Layer 6 of a small transformer language model trained on English Wikipedia (12 layers, counted from 0, width 64). Numbers have three digits each and are written without spaces.
A neuron's activation on a vector x is ReLU(weights . x + bias), where the dot is the dot product.
The model reads these tokens: "R" " |" " Qualification" " |" "\n" "|" " 1" " |" " Z" "A" "K" "SA" " K" "ę" "d" "z" "ier" "z" "yn" "-" "K" "o" "ź" "le" " |" " 24" " |" " 21" " |" " 3" " |" " 62"

The vector x that enters this layer's MLP at each token. A number n stands for (n - 500) times 0.0083.
0 "R": 557388416623636641668429611550440617372404562350454614647772430328473545548508520303641379511336371841483642525694501746301475541468385504360439493420578444398319306379547349598549616460549670
1 " |": 588541458626742480813403506556485615406406503324268537532835503376505481551416541386597483446322384646580599419697617607504524618726408466327416410548626493488194263433344372492612622395585578
2 " Qualification": 692648425545751612723477475606517712576217521266321577479741533439408465552508576509575419456329591771748445397602416642485481566480390419217607381476578366348256202449540423555555583449530454
3 " |": 718561463525544423667342567644479734440319551422295502490800490423577506536338540434638416519433569747593448349539568645450582620705544595308524465549581440375129298264398398476519680377475512
4 "\n": 673506422601489626698374586559572768379438482292372520468865517392502435562358578422635463548395515646536369371623426649377561731531518516300584450595590310515281201478397424560449541364602606
5 "|": 575503480563556546585416579587555665410286398323405592404753536368573496519382570451515439368302479748668482438882535651371624584694486543310533516610606406421199250529390328506611583362507602
6 " 1": 578469477683567498481436401542561607385347461198337545522740523457572465495387643218521450313352563742605498500724584757467518561600524571397534463633570367470246237707522393593536638339551557
7 " |": 657511542714638430715407506558579616452407428183266508548683509502671397454303606289516494299500564615639573450666660647468594631688409534370422501565459354420192331587390379537599596364507652
8 " Z": 725451607479743372819506523551564582400288528182472475555590438486521590437410501246519506569366590606551313410746457662548476655514328518250432362557461414546367165728465451619708711498562507
9 "A": 525531417521912356621447486460563568498413535275255425498593530353421406494357650326557674552422478499476304452581485496649633622569223405558480513595559419704310204683479441806619743549476546
10 "K": 504528388674882106667440509593583566423248528325389474550622520472555528489383591343565618515357479420553256454734408515606626513514225407410436366551549579586245264719594457726613783536515545
11 "SA": 613662402707943183568479474401655509499287513346268527524717603514472583485391644437499505587403507428546249480657506533552509666477227380431434455435614591549302249566478452788416659613458468
12 " K": 587475494574674152630430612647498621391296483254337419544610543603480602449443615387670541659229469482474254463842364686475518524584233488496516501594672583446290213750479469677633644432523386
13 "ę": 568434605839871237615340426578470339471410385319515422554597482573495512462273682456661559542511459524451303553882525601454461635455356361387497461360621478539354202787575438701547559580570420
14 "d": 425469409672944049540291477525454468480442697311354348550547544578463578479557487488542552434434423430523243617772439483489697587519301505513523474500722332462218341897586491564538512579686599
15 "z": 453549537524789022650402364625434349391199631315450533678574424628516745446505573424444513519571403396606305540706478515487543715619233499515506419446694406555353344892445441693407516556566566
16 "ier": 475543555591872146675338356484399402494271501299356471566620592590442689489499704545579463436565348513619277550630520530454510712520126543499623489480715491521488275700388371758410443559582496
17 "z": 545561583508606050662329497594434423397083594460415430658600536621456792424514588427578462488462391564606182570615505556367540633586198465454580442603650467564381330806359419707475509585677455
18 "yn": 527509490394862168685312590455451354435399454416485466597693608529426796573429579447668445372566431610591286502858534527469545638549119519368594496429631558466388358694409352592463365642595401
19 "-": 457368507487694331638331525532448561377381662342457550387636556487385684483538692456530398453439519605579159508735470555336511579702264463564622449391773622569190296707477441534605274667629562
20 "K": 389473436385412147664482411568494440349189443358573556634576564508507628389497714352649453567564569548453239363743573613506633525741190484400478450571619451530226307969567446511631599572570552
21 "o": 511558467710870152568416353496508309455419499336450435624650455588405471404490786309536550525548562417575252479713653624569614622666182426601478507564651353432409168760457484598515536451557458
22 "ź": 609404421657967215712339475587521433477270523251459514587543552648471636457382680469577551463541481516513444459692536579449477748459223391353628363269589521556329317718490476673416489711593345
23 "le": 488454411517824115643327565447514531473313686405379450613564592542312661490438772503558427458544392537695327510663509566404581601578110497573447643486773460577335266652347447551442440610629457
24 " |": 549539428640474388833393629462470677447418575355300607462773518540538575566458577415548477464426380658528465450619687626466568577785283449364479438510717540403198275556293423384570462397652376
25 " 24": 582394341611634467741412497517487560547456502070334524577695562515501457562523689340583462412412639742534338569751465703535404648642481467349484295556659315421339333602419504370579517421692344
26 " |": 641537465562684471827466564569507595570468609172287471523646499536613392583361582357487450400568506644574468419637600691414487750782442520366332385495608292470203382574323442289586511423629480
27 " 21": 625491386561693393726528415601502548552588648105294453534588482412564427603420716320538423354493631823591350567589418619511395702590456538375466322630658305428386320612416501301547559465683404
28 " |": 652596512524685367867448467606511589564482649252293497440590438408613428615344636338512423396546541754616451479547529613463492766733437564403350405552589304491255321487305497257559494465626510
29 " 3": 691462513555723437725589418593487628559551612240275467370531543360482411606410800242535437395428578785544395442503461671514389790557465517491424338580608346546307313650397465412505619430709363
30 " |": 784554565545806428806516453663550639496518592368272449385526486326554419654328659348521473334485537685616531372489558629458513766636410466409366401583564344417262318535241421378595638476632519
31 " 62": 797464461482789325729579413615586516564563569374290451325514529296444625616450662326558482374399623743645390432538496581510406825469540485297537335596545397341371306560357426460491750506683342

Each question shows the input weights of one neuron of the MLP. A number n stands for (n - 500) times 0.004.

n21 (bias 0.024): 583501577486506556387577457521405588535480547425470438435422509404607425282521595463515495590449491499495531634614559462488497414537547452437557576421491430489594462549516447545538530533434410
On which token does it fire most, and how strongly? 13 "ę", at about 2.2

n127 (bias -0.095): 505542552374368639489384573302441471511538623393509475567451562457457622551588453562705486586465385559403528504498472544515447529579412546547524557524374439501449523461429410459426395455341474
On which token does it fire most? 0 "R"

n170 (bias -0.035): 458497527456401505483462423467530537431521468528413477486650624456655408541481463569551387601524629382417665498373441471426375541497611509447520472551480706541382494328418498518551484587532613
On which token does it fire most? 3 " |"

n154 (bias -0.101): 445545568542562587610507566531588557498532495475473529489422494525459534452578508528500524420564604417580519449461473493491583468532549486518440649501368519530428414482418463469504479569464588
On which token does it fire most? 7 " |"

n3 (bias 0.097): 549570485388488487474549370287531559508409624459556505527530481491457458452433604484516460560554566451498557474417628481483435561414526419472580473453543572528407621541453395561536535472454411
On which token does it fire most, and how strongly? 11 "SA", at about 2.9

n34 (bias -0.138): 428438533455417473239573432538502679394432478492533611552537433452543515458561528501447380677572553477523567542428535480547615380437435528410361540591404417638560437509570302424541449524516404
On which token does it fire most? 20 "K"

n19 (bias -0.113): 531639437377588571502490548588478535500696539363614488613474427455540517440638451342596535429567588558549537563343581516598587384474555425529472427535520578606495614556492533445544399487486602
On which token does it fire most, and how strongly? 27 " 21", at about 1.4

n40 (bias -0.197): 567514426465583365443553472532448535530495516384490457552485478445634357429342579454418586510456522455430566545354426461340562473462499411473453449428547567548476769445507407501564523558384640
On which three tokens does it fire most, strongest first? 10 "K", 9 "A", 7 " |"

n43 (bias 0.097): 510536445540572385525632620470403495421520458530407534459584551401546490440472574504514491537550495447465592571336535529543507543422394542501494556433588423537496490521448553592442537467447427
On which token does it fire most? 11 "SA"

n119 (bias -0.105): 497389476492530444404445464413541426500548479608399571585441498483385681525428515568546459441466459382505573461512535437615505506552495485468600577502598366387439501542574598470445436601462557
On which token does it fire most, and how strongly? 14 "d", at about 4.1

n11 (bias -0.053): 512522523573489429549510614403467486556486671598605398515647566454378452415432609534425420596590386321454503471410428529544391443609437476458548517498483538468575430503711511594423550603461516
On which token does it fire most? 11 "SA"

n8 (bias -0.094): 566459492611433576488536291400425526540484354402612544585532476414667416404554517531578439538449575493395511640386518450611457471552574458514398393553523759546358537427523419582622536606498354
On which three tokens does it fire most, strongest first? 25 " 24", 1 " |", 13 "ę"

n26 (bias -0.155): 656467514540501456559499616420439388470630680495481524374549547427525463446424398528472537391509463465535630591429580553585610468535517508477457586619527627394490672495443415438581560565470474
On which token does it fire most? 30 " |"

n92 (bias -0.022): 548408547453534454446405515504504553660517562409653556467506578463501395476557421471509453550477484501572483461484386535561471411409482355382492513328423494273498600517677497508515297515518451
On which token does it fire most, and how strongly? 2 " Qualification", at about 2.7

n91 (bias -0.103): 455507479563521566570551466525597538537496600596512616473434526633377527523533497456403605491381431462414476594411368502497422484425469550482587461592454512521429451536584402651493523561462605
On which token does it fire most? 10 "K"

n163 (bias -0.126): 413474411281553447486545476485687443421632471487507555559540505510487441488581409408528485456507526401457531526502540545545647481516578457497473535599505359508646565544486467530529426279555648
On which token does it fire most? 21 "o"

n177 (bias -0.159): 443566516402446534471402449605471421415473619485497495452389501487588382568496463552528497482443454527529601581490384506395525360490556343432561703446577447284503353484575671473494489546467457
On which token does it fire most? 2 " Qualification"

n100 (bias 0.067): 458547580521475546476611550419536541471597612764408529550489449587574485486476551593568497476518525528479569445574417591595432436476441600468573512573602547576486471428473426464402638462467555
On which token does it fire most, and how strongly? 3 " |", at about 1.3

n123 (bias -0.061): 594406615544449472514452443525404462515386436508559445521514594548392628390534349647558499469452431553418516521434541369409472549348552548496398459398486482430453535463527468558481499585594467
On which token does it fire most? 17 "z"

n106 (bias 0.055): 307527567426392547507639455569428517478540530532521508527495442494535494559404473487514416573544560483523465460475648505460413482541369499502430555518556564372599452495398498499572460497520500
On which token does it fire most? 20 "K"

n172 (bias -0.086): 370507547529372451583503449554515569445636393527581525409503456484534428364637423366531458495582527455331482600498584500566401554480403459512435466461601562508380535384467445495519498413476452
On which token does it fire most? 24 " |"

n48 (bias -0.130): 415500467575336544392491474465478508596393677453531463397515576459618489465601537622609625468491480518399462476552524473487503512598575526623610490530541471582581413454572505436520505442375622
On which token does it fire most? 5 "|"

n188 (bias -0.082): 371539366531425642364477456453365564476581575524581498670478438519538450520640459411603447433481560501510478434392477663508560538520564553393474532364377467403546506513534531377532468527558610
On which token does it fire most? 0 "R"

n108 (bias -0.117): 419500576450457475392544538401495572533576338530540450420505513622556471458423533553558468469425397388567516597436641484412560552519518567511455392493357503299398583477424392541536517471452534
On which token does it fire most, and how strongly? 7 " |", at about 1.6

n85 (bias -0.061): 521399494499416382540574671571519428485508533578546529509425424668465428543433576498486471539460433551505523473417566478520471519418460413550464477452360458446583404500548552515646452599419528
On which token does it fire most? 22 "ź"

n81 (bias -0.096): 556442439384440553432492609330546504444595422490621522435602335411576524563416568508571619506497352377568632570539543570483587531508683499612485626424484396363546421462430563560502582460571511
On which three tokens does it fire most, strongest first? 4 "\n", 0 "R", 5 "|"

n44 (bias -0.056): 471542657543545472470530526587536477609440450503467370486531582462443522493553487552478442464572432585513514485525527550609496538432358678469623594426637462439713389518602563426437498469431472
On which token does it fire most? 16 "ier"

n117 (bias -0.097): 501595508497488785421480309493472680471708522461574504487528276452463546472520360554598471439395472519531434481412383483687489597559482515461579659505510476471436541505478606512475613461473529
On which three tokens does it fire most, strongest first? 4 "\n", 2 " Qualification", 3 " |"

n151 (bias -0.190): 389293520428530521474410531474443522485469484517426606468573550501531455516458494468478457472605559517476566522509648445506572358481617529567430367561365461491413536478605473444323510640516555
On which two tokens does it fire most, strongest first? 7 " |", 6 " 1"

n175 (bias -0.112): 499524465405571611423532527359549487423466554458609443442454351587417509512411536466595492367514541464429577551624443573525419432588622558737498494562400539555676393496447406458590551465361531
On which token does it fire most? 6 " 1"

n87 (bias -0.064): 521437502575470486533470501465426468530506534498572565548466501470440513411509614461430398609566488507519567514479546455413474491395478414641569459353449524596601414487409513600454472506475404
On which two tokens does it fire most, strongest first? 22 "ź", 16 "ier"

n111 (bias 0.120): 448499489568570491560486645525574305534463559576465511511483419592564522440410576459586537623500529537438410451447511593495456417475474522537546457475555501409553434511449498421445585408512461
On which token does it fire most? 21 "o"

n104 (bias 0.044): 663454511548479534437485503588508509478617474421665581507490448387566482398535434484523435408433478500510511601529562431517572442406510636481582335576467470467511497540546474352576480638521382
On which token does it fire most, and how strongly? 27 " 21", at about 2.4

n135 (bias -0.011): 463561517458577426478713569450559457607496479530485506526592412609422527460438423476470563584510534511576484450446518431499454431426408544479424551497514470491525388342477489587527439440596531
On which token does it fire most, and how strongly? 11 "SA", at about 3.5

n13 (bias -0.134): 398418435479559426584550498534536496625506565549497489558378489529609592478527385461518417586462448420436483530440551431471489464567490615478626634455539611551690486558580451559505519553495528
On which token does it fire most, and how strongly? 15 "z", at about 2.2

n31 (bias -0.067): 558554448397313459401573578445455585449450611447598501542488452548557657397482541539572390547498329466599507563547487496522431399515556516424551433620374517323514483441525516522455525468501404
On which token does it fire most? 17 "z"

n25 (bias -0.068): 349549518497552449467588431405528479484449598417587628499384454497419377435664423582569356502474472569469483490646539605569515579545491430578546533558561504396552458478465498448466530614479436
On which two tokens does it fire most, strongest first? 21 "o", 20 "K"

n47 (bias -0.071): 543507663582537576513515497569470550362551464512681542416534481510513354359453572579500469466563481439354518550504463547513526566436554366577508463505518548488410468545537527451511354600548607
On which two tokens does it fire most, strongest first? 13 "ę", 19 "-"

n29 (bias -0.054): 546403661456476562446544480537508491475485545495442547593396297416406424469652469460527422582411400443609556495524533518482615424562592474464451531526481428432615452569533593603603419435517357
On which token does it fire most? 8 " Z"

n191 (bias -0.092): 561473489549460547361557506437475417614670391559391466500435552526537441489503560487627598392452435482499506563519491519532471556513701499584385408577461434413340501518526463498376399510541397
On which token does it fire most, and how strongly? 29 " 3", at about 2.7